Layer 12 of a small transformer language model trained on English Wikipedia (15 layers, counted from 0, width 128).
A neuron's activation on a vector x is SiLU(gate . x) times (in . x), where the dot is the dot product.
The model reads these tokens: " it" " was" " announced" " on" " " "3" " June" " " "2" "0" "2" "4" " that" " he" " had" " been" " selected" " as" " the"

The vector x that enters this layer's MLP at each token. A number n stands for (n - 500) times 0.007.
0 " it": 528 332 502 694 561 664 572 628 327 500 507 591 520 511 715 619 438 672 425 507 614 477 333 572 372 459 407 657 824 453 485 687 428 465 503 341 572 510 297 652 459 417 556 707 658 344 471 364 373 483 416 410 163 517 459 464 649 528 507 551 278 536 726 491 589 525 518 371 568 385 328 386 541 507 812 586 534 366 614 525 554 666 363 524 612 558 675 502 578 461 386 527 595 495 798 633 537 414 626 376 342 583 352 642 552 437 561 522 692 544 459 651 628 290 459 560 544 527 419 541 533 458 325 663 583 486 419 587
1 " was": 544 420 554 557 467 659 586 655 492 529 477 484 438 456 585 582 448 657 523 611 552 392 425 597 312 565 362 536 812 593 568 571 511 413 551 341 546 508 460 603 440 551 392 701 662 431 360 442 317 498 384 445 23 630 377 456 554 510 577 515 301 447 858 584 468 552 424 469 518 313 382 530 322 473 712 653 573 246 499 462 510 611 458 399 564 583 576 438 566 479 478 692 628 505 655 638 571 360 505 390 487 488 306 671 508 464 538 569 679 420 427 558 429 455 479 589 538 478 452 461 444 363 300 475 479 547 347 548
2 " announced": 505 363 438 557 538 522 568 645 413 473 407 501 618 621 532 670 458 494 543 484 409 584 390 566 210 478 473 520 902 395 660 595 515 413 432 389 398 681 347 545 506 579 464 633 716 319 321 346 437 501 521 363 179 465 611 344 625 422 639 610 306 493 684 460 588 636 489 579 522 592 349 454 568 574 759 516 434 357 356 374 527 601 393 371 433 631 418 526 600 434 405 717 644 365 517 596 617 469 543 340 454 387 415 527 456 390 478 624 791 393 416 638 372 313 439 559 438 602 429 547 517 458 411 711 653 568 343 567
3 " on": 546 559 433 636 468 505 630 574 515 456 398 626 439 532 670 414 487 507 416 568 471 525 228 481 243 445 387 454 820 621 553 565 510 492 351 501 435 528 390 452 660 605 446 600 509 238 442 242 296 636 545 474 120 550 712 420 541 386 538 602 276 464 694 309 492 559 456 538 488 501 320 459 531 449 691 565 414 274 392 446 591 615 478 471 536 521 335 453 555 337 599 659 550 392 565 594 592 363 562 427 362 248 561 576 365 419 593 542 699 366 517 557 499 174 524 633 544 585 543 588 562 305 528 464 466 553 582 544
4 " ": 567 568 458 670 557 446 506 559 568 354 351 684 528 643 464 564 515 861 553 526 531 388 275 413 234 523 499 488 727 531 446 676 454 525 496 465 741 449 350 598 652 585 449 545 541 397 492 346 418 422 475 363 284 755 709 489 477 327 463 610 438 454 642 352 463 220 545 615 442 425 382 447 386 480 740 600 475 404 531 418 536 493 470 469 380 627 372 384 429 349 530 612 541 398 686 651 528 408 619 424 337 304 537 476 406 447 727 514 692 373 521 566 490 217 626 682 560 536 544 361 529 124 568 751 552 541 347 410
5 "3": 483 704 447 635 478 505 504 609 527 372 293 699 530 561 514 600 492 667 441 497 550 506 298 569 270 362 440 655 683 567 405 822 507 489 573 473 615 536 318 562 651 485 409 477 585 329 431 408 481 550 601 482 285 629 708 551 531 269 544 679 458 392 602 347 538 326 476 669 443 502 382 513 605 482 797 584 426 411 358 543 751 402 448 552 327 526 395 373 396 345 480 594 478 469 479 666 466 423 536 412 452 371 512 482 560 348 766 650 810 242 439 545 632 240 658 506 692 320 567 497 597 320 520 554 577 598 357 613
6 " June": 490 630 412 604 659 477 667 588 429 447 319 565 528 409 436 439 350 547 427 462 447 588 444 547 261 498 553 704 866 466 578 628 500 484 422 498 501 484 525 583 631 429 380 505 656 330 408 335 406 714 497 413 155 636 745 429 658 309 512 546 521 262 530 425 527 426 421 527 695 575 332 462 519 448 627 746 298 262 314 474 485 444 479 501 489 470 410 573 511 423 444 646 533 267 387 631 501 374 656 441 498 413 518 459 443 470 674 571 653 358 395 520 597 325 603 572 657 447 648 582 511 446 565 744 504 446 437 533
7 " ": 514 626 458 583 481 337 519 660 587 447 445 495 548 505 340 580 436 873 562 487 555 503 315 407 265 618 663 360 798 485 433 503 490 499 420 346 704 478 399 545 632 502 303 539 618 353 274 580 391 565 307 371 355 708 701 353 636 398 546 790 457 420 667 476 590 150 469 589 420 289 375 559 483 609 690 657 317 456 669 505 507 491 397 436 513 536 528 484 455 448 574 694 417 465 620 538 640 489 601 443 457 328 468 506 466 427 598 625 689 393 572 557 638 206 625 613 594 503 422 449 448 252 583 848 471 479 442 592
8 "2": 472 699 525 652 505 325 549 677 566 482 345 514 507 437 357 569 475 666 475 481 563 503 297 568 355 549 659 527 792 446 542 687 413 475 502 299 574 564 365 545 590 501 204 407 633 391 251 672 390 502 475 527 318 578 709 365 735 388 601 896 458 371 589 529 665 288 432 490 435 397 384 506 547 508 762 691 331 511 430 571 577 372 402 495 467 497 462 476 380 396 559 693 460 467 521 521 663 500 438 355 462 306 449 438 525 420 623 580 757 339 424 564 809 261 561 505 588 294 527 535 489 437 464 659 464 608 438 780
9 "0": 443 549 576 663 466 535 543 732 496 499 338 564 480 327 483 463 427 757 377 519 490 582 288 447 439 592 664 573 777 458 508 497 349 577 317 459 535 526 396 524 594 418 152 383 686 355 260 627 482 565 524 521 193 592 776 395 781 442 594 730 572 420 667 465 649 276 435 503 459 569 355 572 544 556 714 694 337 554 407 596 452 419 487 490 496 484 484 559 525 402 530 562 406 349 661 577 680 597 466 496 536 389 425 415 543 515 624 524 739 341 485 522 608 306 463 629 691 456 327 454 558 444 420 694 479 508 429 612
10 "2": 316 645 413 645 505 389 442 745 565 329 184 571 479 442 378 542 495 771 454 463 574 553 319 489 544 835 751 533 688 602 569 777 492 421 468 535 371 534 348 650 518 419 338 431 630 345 313 546 309 419 590 569 323 559 662 510 622 382 732 728 484 280 578 569 674 463 521 444 341 417 324 573 601 485 664 664 353 488 299 499 431 472 456 553 627 621 402 512 482 363 441 619 571 359 625 467 623 658 360 452 447 390 540 405 538 369 578 503 707 435 368 621 606 202 288 537 531 386 490 355 491 410 484 643 460 607 374 507
11 "4": 593 505 438 564 469 420 600 685 453 382 325 541 480 476 495 506 604 667 659 661 563 516 398 529 365 590 604 668 830 513 521 629 620 508 371 561 243 741 357 684 657 579 271 607 700 330 323 235 320 629 473 562 200 690 734 495 565 437 526 652 409 447 511 543 407 502 481 512 579 583 509 485 494 426 678 626 398 397 298 549 546 377 482 473 451 516 429 509 621 423 576 662 608 366 489 537 575 380 498 445 506 416 658 451 434 242 594 544 742 389 287 593 532 304 553 511 487 357 463 711 362 335 391 674 512 520 378 532
12 " that": 484 440 373 507 543 539 606 664 420 375 425 429 433 385 599 613 603 582 601 613 540 612 302 526 213 499 374 509 854 450 501 618 423 480 577 376 410 666 400 451 500 441 410 666 641 473 300 465 550 560 406 418 162 726 601 442 377 362 515 597 243 515 517 489 559 616 416 513 448 406 496 427 574 353 718 693 475 391 576 512 602 799 421 411 493 568 633 628 567 395 625 497 514 466 513 683 535 545 599 488 380 470 357 519 436 483 591 539 723 422 335 559 482 270 637 614 455 487 472 541 503 339 384 854 454 472 670 653
13 " he": 502 563 559 439 496 536 657 594 506 513 418 350 360 477 598 565 391 465 444 742 475 399 322 650 488 458 374 329 755 320 473 661 378 410 689 409 611 420 347 475 662 430 524 671 590 355 289 419 420 430 409 524 178 656 482 538 560 308 596 607 375 446 585 566 520 289 382 381 501 368 474 329 670 522 813 362 497 364 599 577 685 579 420 426 634 587 668 581 562 551 458 417 617 460 746 565 424 623 449 528 441 290 330 456 474 610 509 611 692 314 322 503 536 365 549 510 387 464 575 524 438 221 323 691 395 455 540 318
14 " had": 546 472 495 386 363 619 588 587 579 569 485 492 309 632 533 622 290 302 402 654 413 315 317 423 539 551 321 556 789 411 535 705 706 408 537 399 620 563 399 496 448 551 440 646 607 377 320 361 333 483 397 500 159 689 392 522 496 396 645 662 361 570 779 507 453 636 326 474 526 275 461 463 505 642 719 589 438 389 367 545 605 657 429 418 647 646 568 575 482 397 495 615 610 563 626 506 562 488 446 315 574 480 367 537 432 624 510 514 722 277 418 602 409 312 594 559 674 583 380 507 450 320 305 596 343 519 540 397
15 " been": 588 574 541 419 420 705 517 615 598 440 551 453 430 538 580 558 362 558 492 564 540 391 425 491 566 470 409 458 809 609 534 688 664 403 528 392 605 628 510 431 601 598 316 774 546 475 265 553 287 511 398 413 87 553 505 479 502 385 561 537 324 520 818 499 489 642 325 515 540 303 470 511 298 518 752 578 489 253 409 460 533 637 542 426 677 644 517 558 536 492 476 618 678 479 489 582 603 403 453 476 589 293 458 643 492 548 567 546 724 296 366 509 429 415 454 609 514 473 444 373 470 279 319 449 394 662 376 396
16 " selected": 460 326 342 309 547 570 473 676 412 435 383 562 606 758 541 679 449 479 431 547 483 552 557 531 390 458 407 509 854 485 644 735 521 435 486 383 478 733 413 571 561 542 378 606 588 477 337 530 401 420 440 439 148 484 532 431 649 514 499 486 259 391 611 255 538 671 524 669 509 640 472 499 424 479 657 549 516 510 322 405 515 642 461 428 527 579 625 537 728 421 345 511 662 415 451 594 654 547 524 435 576 356 402 622 509 517 465 651 792 344 366 554 254 329 387 644 455 628 386 536 522 425 469 553 649 727 462 451
17 " as": 519 348 340 472 516 575 601 598 426 454 458 573 543 501 573 511 466 645 469 563 584 493 510 517 495 421 472 366 734 501 534 720 442 463 362 409 708 617 391 523 617 538 220 767 457 552 303 451 573 509 513 424 145 561 612 522 472 455 553 405 172 449 603 330 430 626 496 520 485 393 362 596 264 449 705 473 516 320 519 558 489 785 520 414 655 573 429 628 652 428 481 661 569 510 363 687 710 420 614 531 654 356 368 724 475 574 633 663 745 361 291 319 533 412 386 742 395 523 545 530 505 326 523 416 626 634 420 464
18 " the": 417 549 391 401 408 618 546 524 251 381 475 583 544 616 628 537 549 645 414 639 487 556 479 483 468 550 441 377 853 438 434 714 394 546 473 431 721 541 356 516 623 532 547 607 527 536 458 463 481 469 448 384 36 485 573 426 613 346 475 449 158 375 690 365 472 514 440 528 435 476 405 558 315 511 579 488 513 555 642 545 400 678 353 375 544 533 581 534 651 449 462 599 602 455 461 528 536 441 517 438 555 459 376 694 423 464 524 702 618 388 192 501 665 385 495 576 453 474 465 524 514 377 488 495 675 603 406 425

Each question shows the input weights of one neuron of the MLP. A number n stands for (n - 500) times 0.0012.

n238 gate: 469 463 575 484 349 503 487 426 500 559 580 525 429 509 403 577 529 597 375 565 469 503 291 541 556 509 421 292 537 384 450 534 403 694 588 416 581 478 625 438 551 362 586 544 537 417 411 362 578 558 463 407 537 605 509 542 650 531 439 577 387 628 427 648 487 518 639 421 556 406 440 406 816 623 618 500 411 599 564 529 537 732 570 404 747 472 610 542 355 622 469 219 456 598 591 522 426 473 426 537 374 362 455 479 405 543 391 352 642 430 592 715 484 550 370 503 583 407 599 538 352 444 503 537 305 466 835 572
n238 in: 322 390 486 373 489 520 634 659 555 397 424 682 586 288 441 324 535 479 343 458 225 390 612 589 413 549 591 671 483 435 563 591 497 521 669 315 353 648 354 548 760 584 600 597 582 546 483 539 674 579 521 604 646 645 351 513 475 469 450 483 432 539 585 532 399 678 251 397 394 409 580 631 394 294 525 486 871 610 418 461 542 591 397 528 500 581 216 364 518 666 472 542 394 294 511 670 521 503 571 317 486 403 402 572 645 630 425 461 386 663 442 514 490 427 550 408 483 569 401 500 360 563 469 528 796 545 448 577
On which token does it fire most, and how strongly? 12 " that", at about 2.6

n15 gate: 605 644 287 630 521 568 468 395 438 218 620 370 455 437 583 538 551 434 197 462 576 383 469 415 702 635 529 408 568 575 419 351 439 552 704 361 320 500 399 645 473 580 425 639 732 568 397 374 576 529 382 728 528 517 597 400 518 650 539 401 639 511 599 563 584 648 262 348 383 675 465 620 654 603 418 604 301 607 471 411 663 535 333 610 393 398 591 626 500 453 420 378 366 461 430 596 514 453 571 386 486 300 374 681 535 545 553 325 397 631 483 397 388 313 528 520 715 472 372 423 384 334 517 445 561 360 497 507
n15 in: 368 377 418 603 490 388 553 456 584 461 539 668 668 430 667 575 476 536 224 353 507 513 447 336 648 425 534 461 536 463 530 579 605 309 510 451 598 425 326 591 312 500 476 451 738 598 494 441 559 682 559 546 634 506 682 538 500 651 534 338 548 436 400 636 335 426 585 547 573 688 701 510 578 335 688 412 463 507 551 517 569 549 320 610 326 593 358 625 513 407 376 569 650 637 649 280 468 516 547 396 536 534 595 484 477 445 382 503 406 573 587 393 243 516 400 564 655 605 393 560 477 330 526 444 419 569 637 724
On which token does it fire most? 0 " it"

n312 gate: 596 535 408 582 603 497 575 628 625 573 566 615 350 525 225 458 581 620 507 521 539 357 553 389 599 454 563 742 493 533 468 362 589 388 518 765 507 632 553 416 747 412 714 609 559 641 542 227 310 627 549 759 423 452 542 426 496 417 543 406 514 366 382 568 415 667 356 511 507 596 539 356 510 430 219 461 659 497 609 731 451 312 438 185 347 450 479 480 440 407 532 620 600 525 568 403 448 548 504 623 408 471 452 368 468 472 471 621 696 536 583 639 762 394 543 687 368 482 320 657 340 571 583 366 576 589 535 511
n312 in: 367 645 561 420 887 321 525 690 436 557 653 472 465 227 608 472 606 374 478 521 572 464 432 471 435 361 625 694 429 500 525 708 584 216 587 504 348 521 320 436 465 504 578 651 377 507 443 529 310 404 435 646 421 583 389 262 606 535 610 454 577 754 489 547 529 351 414 474 356 720 699 406 564 592 430 750 625 493 518 496 496 359 472 340 573 307 446 459 551 612 722 558 369 624 304 449 514 399 489 386 529 544 343 574 566 479 599 597 553 500 327 557 471 428 496 370 352 579 423 398 790 641 574 582 706 525 504 489
On which token does it fire most? 11 "4"

n187 gate: 469 615 559 537 550 656 494 430 649 649 470 421 488 637 282 412 420 488 355 316 460 515 374 547 398 374 581 491 576 557 400 386 393 488 696 534 500 494 389 591 545 568 453 423 551 323 467 416 337 478 276 433 392 548 592 414 635 624 358 594 440 418 475 289 519 555 393 550 734 522 580 577 606 418 475 362 421 329 462 680 402 546 488 454 441 572 432 453 509 539 534 389 335 484 425 513 461 551 576 280 661 383 654 115 538 591 481 511 430 478 533 594 525 340 469 446 464 491 619 634 556 454 536 380 487 562 414 420
n187 in: 513 629 428 437 431 677 617 494 611 562 522 438 577 459 550 485 552 390 384 646 441 636 722 672 387 593 582 521 555 642 453 547 606 571 339 300 596 661 650 485 685 491 481 494 469 317 478 553 494 539 272 612 500 440 500 503 427 417 417 666 366 439 497 469 522 470 391 522 668 531 742 448 371 506 484 531 545 308 413 382 301 233 506 367 600 440 626 452 550 473 565 500 370 567 355 411 423 482 561 553 355 551 461 313 456 632 490 512 534 452 475 531 522 497 560 518 739 618 659 661 453 394 722 382 567 572 531 416
On which token does it fire most? 6 " June"

n228 gate: 313 558 530 590 487 564 636 419 513 419 497 523 335 174 552 237 570 503 310 598 533 464 726 603 625 536 537 362 548 439 427 402 576 299 616 667 572 474 261 367 713 510 591 493 545 557 581 365 441 513 422 406 428 437 370 440 700 506 577 422 378 571 556 447 408 379 516 543 469 609 651 579 368 303 574 458 621 555 598 363 585 549 568 584 462 659 510 603 460 675 415 513 600 537 556 447 407 478 544 419 451 402 422 561 493 474 480 463 370 164 687 526 398 503 617 445 677 477 390 421 517 514 681 265 507 536 405 431
n228 in: 550 422 444 691 351 616 376 586 409 526 510 272 402 467 559 464 506 480 589 395 332 539 378 594 636 401 583 510 610 517 637 477 350 549 634 332 459 396 487 366 513 517 554 454 581 358 562 473 549 357 589 484 625 529 480 396 571 578 513 503 471 388 483 500 285 528 671 624 406 517 467 610 584 539 675 487 598 418 744 473 151 510 610 611 656 440 254 339 769 455 684 642 343 550 503 712 412 506 595 605 420 510 215 373 477 630 476 577 559 430 318 458 536 540 446 500 325 533 598 347 523 406 474 556 368 560 638 454
Its two highest activations, in order, are on tokens 13 " he", 18 " the"

n19 gate: 523 538 423 529 523 713 562 540 684 424 551 478 415 256 564 414 639 526 429 644 417 529 333 484 494 561 536 478 671 493 422 410 512 614 721 461 441 693 324 424 634 506 470 231 648 694 462 358 567 642 468 408 497 426 599 540 343 368 402 288 428 503 552 574 461 652 286 477 402 484 632 373 497 345 487 641 428 424 526 447 487 700 437 332 441 591 594 319 413 503 554 452 575 425 698 533 535 281 628 404 620 408 467 386 565 430 480 494 599 402 393 535 400 478 520 434 440 375 588 516 280 476 611 494 549 358 647 561
n19 in: 623 424 484 497 656 516 477 517 446 427 513 500 583 474 397 359 518 494 532 327 432 334 461 411 497 497 597 541 386 520 784 613 531 487 670 581 292 580 594 561 519 707 417 419 671 493 277 438 523 540 397 516 552 366 817 401 605 595 434 662 595 341 399 389 416 454 439 677 364 633 539 399 595 570 460 535 500 410 533 513 449 468 510 561 385 628 545 549 487 447 420 455 278 493 363 503 611 619 586 683 289 580 530 741 510 300 490 515 663 382 611 617 620 780 388 415 582 481 612 480 406 449 430 484 397 549 449 403
On which token does it fire most, and how strongly? 11 "4", at about 4.7

n66 gate: 530 322 598 452 692 543 391 490 619 318 261 550 404 350 433 799 553 561 450 520 651 653 671 432 409 447 308 556 454 604 558 621 419 414 449 396 391 391 453 600 435 473 548 560 477 576 365 513 339 493 590 490 416 652 623 397 476 401 610 417 293 472 378 514 278 674 607 650 542 416 500 465 493 583 459 537 462 590 621 545 711 655 286 573 283 544 524 506 551 676 376 517 602 572 419 548 510 810 534 323 595 383 441 441 510 586 462 428 656 643 543 378 406 547 466 401 556 590 650 415 344 536 645 427 335 453 607 463
n66 in: 541 524 514 441 596 507 352 447 463 588 497 416 399 642 381 392 617 486 480 327 589 557 531 785 435 432 593 671 386 613 472 462 748 456 448 360 510 355 503 338 490 521 486 786 460 546 571 442 541 423 541 473 364 467 598 529 524 326 528 520 540 633 521 534 562 400 859 483 446 332 668 578 591 618 403 374 497 625 360 483 677 548 490 459 668 548 380 233 576 653 646 305 697 625 531 483 587 470 594 585 634 542 486 631 684 211 325 560 500 708 520 648 428 418 299 457 470 551 500 596 349 482 460 466 451 483 480 312
On which token does it fire most? 9 "0"

n300 gate: 291 617 357 480 483 600 490 569 438 379 529 546 526 480 500 421 512 547 248 408 480 457 188 517 497 339 453 591 484 616 480 301 465 507 319 609 309 562 381 428 535 527 452 559 409 554 245 530 672 568 629 507 546 513 553 436 527 594 595 474 565 486 490 507 493 538 563 443 469 656 540 770 412 670 703 269 500 618 534 483 457 660 350 582 650 708 497 475 600 516 493 593 624 540 523 311 435 690 480 503 540 486 510 262 604 774 449 429 549 352 611 373 490 533 534 279 646 573 514 503 650 686 497 470 459 600 365 314
n300 in: 523 637 588 438 441 456 569 332 497 417 506 618 519 405 477 516 458 643 438 301 561 548 422 444 468 474 570 652 646 594 457 523 710 551 654 500 590 490 487 308 682 766 560 545 595 450 513 568 516 347 548 683 523 537 641 481 375 481 411 593 468 527 497 523 607 393 481 408 834 471 568 581 640 392 487 342 576 516 670 675 574 493 487 465 700 529 669 364 624 342 384 584 300 507 618 503 631 560 576 584 578 586 345 452 359 369 450 476 696 674 405 379 734 545 500 421 516 355 530 725 445 401 551 461 420 403 455 669
Its two highest activations, in order, are on tokens 9 "0", 10 "2"

n141 gate: 417 594 808 433 401 368 410 561 555 533 409 416 542 430 579 565 518 500 477 592 437 663 362 513 589 474 491 594 458 520 377 520 586 708 507 737 472 438 312 604 442 517 591 382 600 723 286 421 490 368 628 317 539 583 497 500 607 432 308 672 490 507 330 570 490 460 647 463 583 493 520 689 494 351 631 441 530 526 473 490 434 758 516 350 487 497 497 635 387 433 615 507 260 373 390 500 523 510 557 457 361 517 613 516 487 552 638 341 337 503 623 694 427 497 721 261 552 516 601 550 716 587 448 362 520 712 611 484
n141 in: 464 619 539 399 543 524 507 496 605 549 265 507 636 270 571 626 425 393 479 676 613 598 578 291 639 539 337 524 639 540 590 496 747 381 425 564 537 591 589 591 252 791 485 341 490 518 451 635 465 591 571 324 687 490 409 463 543 455 504 675 597 591 425 639 393 513 732 406 507 472 262 470 660 507 511 384 417 511 493 279 602 393 336 412 517 378 414 507 586 417 599 323 392 662 754 435 549 462 616 289 364 496 559 371 525 343 703 707 570 385 434 444 369 482 594 448 417 197 500 479 657 477 542 334 569 500 571 614
On which token does it fire most? 5 "3"

n63 gate: 536 528 562 477 331 481 356 520 506 583 481 483 552 503 651 447 500 421 405 461 461 649 592 543 553 503 550 621 640 419 291 508 416 492 517 472 570 508 383 578 386 433 549 422 692 555 569 528 366 376 517 486 514 530 644 505 551 382 500 594 497 474 503 401 536 482 517 591 450 511 427 523 390 517 451 503 477 345 434 469 715 312 456 594 414 463 562 417 492 541 550 721 333 252 410 591 789 519 368 392 354 506 445 445 372 365 572 521 508 429 572 591 419 539 657 530 503 475 648 630 599 648 390 347 466 556 444 539
n63 in: 555 540 576 605 642 506 518 554 412 434 369 463 614 591 454 546 492 503 459 546 503 509 381 476 471 451 310 491 480 354 459 399 312 431 576 471 386 611 491 594 410 500 488 448 463 390 625 503 561 497 633 666 523 762 520 378 412 707 609 432 412 586 456 255 596 560 560 421 436 573 422 310 491 568 541 514 536 451 458 657 575 686 452 300 444 362 413 423 209 528 480 465 371 588 579 394 457 523 429 655 413 408 503 361 573 466 512 430 417 556 332 548 500 535 424 701 594 575 479 465 445 521 474 517 429 575 506 665
On which token does it fire most? 5 "3"

n305 gate: 668 387 337 485 538 609 607 387 456 523 590 506 532 503 447 465 549 485 353 535 426 328 541 368 547 491 456 644 541 436 497 541 494 404 497 768 469 384 338 439 549 438 301 456 425 548 555 441 477 379 585 491 421 474 427 765 545 561 509 535 563 271 518 447 568 411 485 497 432 592 538 389 526 488 617 643 337 509 358 476 647 479 546 430 503 464 506 455 476 486 441 479 458 392 628 258 587 597 621 412 488 609 463 381 563 509 630 489 652 354 668 792 538 438 608 477 431 497 506 396 571 762 491 500 611 659 398 532
n305 in: 475 461 305 434 426 557 537 711 543 582 515 370 552 400 568 628 526 481 556 491 491 619 392 497 457 488 665 554 485 650 544 368 754 552 528 525 565 351 660 549 458 312 453 399 373 598 624 373 482 459 525 561 518 351 479 349 569 376 308 470 723 513 644 404 512 369 420 553 646 556 407 539 357 397 594 405 308 549 541 579 589 593 436 714 393 740 491 509 481 545 586 679 512 459 394 534 494 587 538 561 332 389 465 527 221 521 320 554 445 610 436 509 673 531 541 494 594 567 575 488 516 630 552 497 412 367 479 676
On which token does it fire most, and how strongly? 6 " June", at about 1.5

n148 gate: 413 531 424 509 582 576 535 452 471 411 537 289 634 497 514 595 610 445 485 514 477 474 433 470 485 537 538 520 620 329 564 659 643 274 350 500 475 620 500 420 444 494 494 445 577 399 406 649 552 476 379 572 379 327 411 689 603 418 447 549 616 604 585 485 578 694 569 456 610 567 398 588 477 431 556 535 622 623 473 607 341 593 474 503 562 330 550 547 488 452 442 442 324 524 547 538 571 590 420 589 313 613 292 497 250 720 435 365 486 550 679 583 459 462 665 543 455 483 373 503 494 420 554 589 444 506 437 369
n148 in: 419 606 470 561 485 547 609 373 441 491 636 618 479 679 458 538 580 386 422 476 488 535 599 293 506 414 427 553 576 469 651 613 575 485 645 682 454 400 372 465 419 659 270 574 409 454 476 551 443 543 467 610 467 491 701 692 448 515 442 485 491 598 636 557 491 511 476 324 535 473 590 394 568 376 658 553 515 612 491 497 446 545 685 598 445 482 509 526 422 346 438 461 449 573 497 515 662 555 604 435 455 494 367 591 661 394 304 428 488 497 330 295 458 348 612 506 570 699 512 557 524 639 626 747 414 353 458 318
Its three highest activations, in order, are on tokens 14 " had", 12 " that", 16 " selected"

n136 gate: 301 422 500 689 513 577 519 755 628 500 600 509 438 532 591 362 497 614 532 443 620 497 411 587 408 330 500 646 727 529 650 345 479 594 474 462 339 547 440 575 564 319 526 346 472 759 540 684 450 341 424 359 528 564 600 479 638 450 574 578 373 477 481 465 424 634 638 567 583 589 310 418 637 481 539 557 422 365 471 351 491 522 432 534 524 391 319 666 436 586 500 351 526 519 653 326 391 512 697 519 443 539 621 503 619 634 555 412 434 506 553 537 627 503 301 543 602 632 455 299 564 691 469 393 345 513 572 538
n136 in: 490 645 526 607 500 397 603 533 551 396 595 361 563 448 580 383 665 744 478 487 561 491 558 412 394 516 796 500 535 612 254 548 525 348 701 452 475 472 490 554 559 372 447 529 422 530 613 545 487 464 286 598 529 225 475 469 392 604 467 468 494 395 601 426 327 376 452 682 749 487 654 630 623 563 542 586 444 361 474 526 503 696 610 392 448 558 506 515 506 500 363 510 438 396 300 464 447 491 454 500 597 503 384 459 409 453 556 559 525 279 506 434 574 404 588 437 685 223 353 552 606 351 484 576 379 420 319 538
On which token does it fire most, and how strongly? 9 "0", at about 2.9

n314 gate: 650 567 636 510 367 705 524 511 580 711 651 376 660 552 629 661 491 551 452 473 609 406 585 199 432 497 516 383 533 749 706 544 326 450 572 340 630 396 707 446 576 452 507 530 670 455 403 374 341 465 635 453 727 503 648 663 455 543 635 657 543 611 404 305 558 657 621 486 743 657 503 546 390 570 593 571 278 497 580 680 375 589 310 554 611 538 568 409 572 589 662 565 455 600 479 472 613 566 594 473 394 434 475 583 469 610 444 475 564 390 713 550 374 300 348 467 443 405 590 445 394 518 437 476 476 398 578 575
n314 in: 578 462 435 405 519 428 484 587 468 624 519 395 573 592 532 529 390 264 461 356 258 529 632 431 604 404 524 731 433 327 445 626 525 529 480 416 469 525 732 561 268 506 477 510 601 563 799 542 629 659 506 542 523 528 490 549 569 516 273 430 613 414 408 568 526 722 574 710 599 552 529 503 564 427 516 468 503 446 629 691 494 396 471 586 506 507 422 549 442 491 449 665 415 451 585 454 830 622 457 506 399 483 601 529 772 630 533 341 548 372 497 649 733 426 533 361 481 384 480 493 451 445 513 619 384 549 343 458
On which token does it fire most, and how strongly? 18 " the", at about 0.47

n226 gate: 477 464 576 577 726 649 450 486 529 408 539 240 572 433 414 543 466 490 424 467 292 490 586 584 599 428 571 370 620 473 604 500 567 480 584 510 706 611 444 529 596 394 72 361 620 446 507 440 559 313 259 510 510 372 516 586 517 523 665 370 623 469 544 537 536 456 474 352 288 772 636 403 380 650 682 342 453 385 568 486 711 517 513 520 468 497 400 500 593 593 507 616 477 369 326 429 419 551 571 638 403 272 418 461 618 474 317 389 674 416 604 533 401 602 355 484 464 589 510 503 600 517 647 572 517 390 536 424
n226 in: 383 382 599 489 362 486 618 566 549 685 580 465 618 532 581 406 435 585 599 479 504 594 419 579 454 482 259 393 642 715 578 525 575 524 546 433 561 733 683 416 606 585 558 426 441 547 313 550 599 431 567 626 595 663 493 659 518 604 583 646 379 280 589 656 641 477 353 371 181 447 362 415 559 566 608 619 529 427 413 215 511 507 438 559 357 518 401 436 610 661 426 362 604 450 703 321 656 582 532 367 244 591 562 503 285 379 337 523 538 726 451 486 316 458 600 573 452 276 575 429 361 541 410 360 446 751 472 592
Its three highest activations, in order, are on tokens 2 " announced", 13 " he", 16 " selected"

n313 gate: 575 338 270 516 484 508 355 406 403 660 558 432 387 328 614 584 532 625 620 460 543 461 380 527 420 413 498 659 401 665 618 612 672 503 519 532 638 437 487 587 513 444 576 479 529 677 372 698 686 396 519 300 577 592 545 546 546 555 389 545 612 437 425 580 471 415 508 449 500 449 441 386 534 563 557 479 451 445 443 418 428 479 542 461 490 417 409 538 297 409 460 540 524 459 422 570 503 355 650 397 374 579 368 534 376 568 470 552 461 527 432 542 487 410 554 531 526 606 468 495 449 553 401 447 511 495 450 559
n313 in: 530 527 391 442 627 591 293 369 310 601 619 269 473 436 536 569 308 681 500 575 461 357 587 488 575 623 494 518 438 301 445 786 619 476 457 638 393 476 440 387 512 376 759 467 524 444 524 509 380 577 380 500 416 558 425 535 469 462 439 464 482 503 479 424 437 494 431 534 503 536 470 472 615 580 549 599 371 378 389 365 509 503 391 655 454 533 430 431 294 617 614 587 445 451 521 561 473 380 506 581 446 370 481 370 677 613 559 483 673 509 482 642 458 356 567 332 530 452 414 524 718 417 441 302 509 355 479 509
On which token does it fire most? 0 " it"

n140 gate: 653 370 547 619 475 608 655 330 616 627 465 335 486 533 244 317 645 543 432 185 525 394 343 609 611 649 573 514 479 500 388 443 497 525 579 247 493 556 368 359 493 561 489 116 392 628 360 607 443 449 436 330 376 548 772 377 747 360 507 384 434 533 608 331 446 604 189 431 631 525 353 545 553 398 529 560 580 676 592 325 425 511 409 412 668 626 482 588 776 670 603 611 677 417 651 406 577 476 515 383 529 350 489 458 363 570 496 427 514 554 461 507 539 461 540 479 633 493 612 478 568 526 630 486 427 493 461 589
n140 in: 289 558 604 526 470 432 548 439 573 587 464 544 587 414 434 387 401 578 426 353 397 427 533 669 393 449 693 272 467 291 388 607 389 500 537 522 557 518 522 533 339 515 356 254 634 398 562 515 581 701 279 628 680 283 526 486 564 301 440 802 565 685 489 296 482 566 321 331 651 589 470 558 453 533 500 592 530 427 621 553 313 430 717 511 539 459 467 250 674 590 720 448 455 639 597 586 496 622 145 500 548 413 404 283 459 417 458 647 602 522 616 413 652 312 642 352 598 665 346 359 329 422 656 537 598 604 533 644
On which token does it fire most, and how strongly? 8 "2", at about 8.9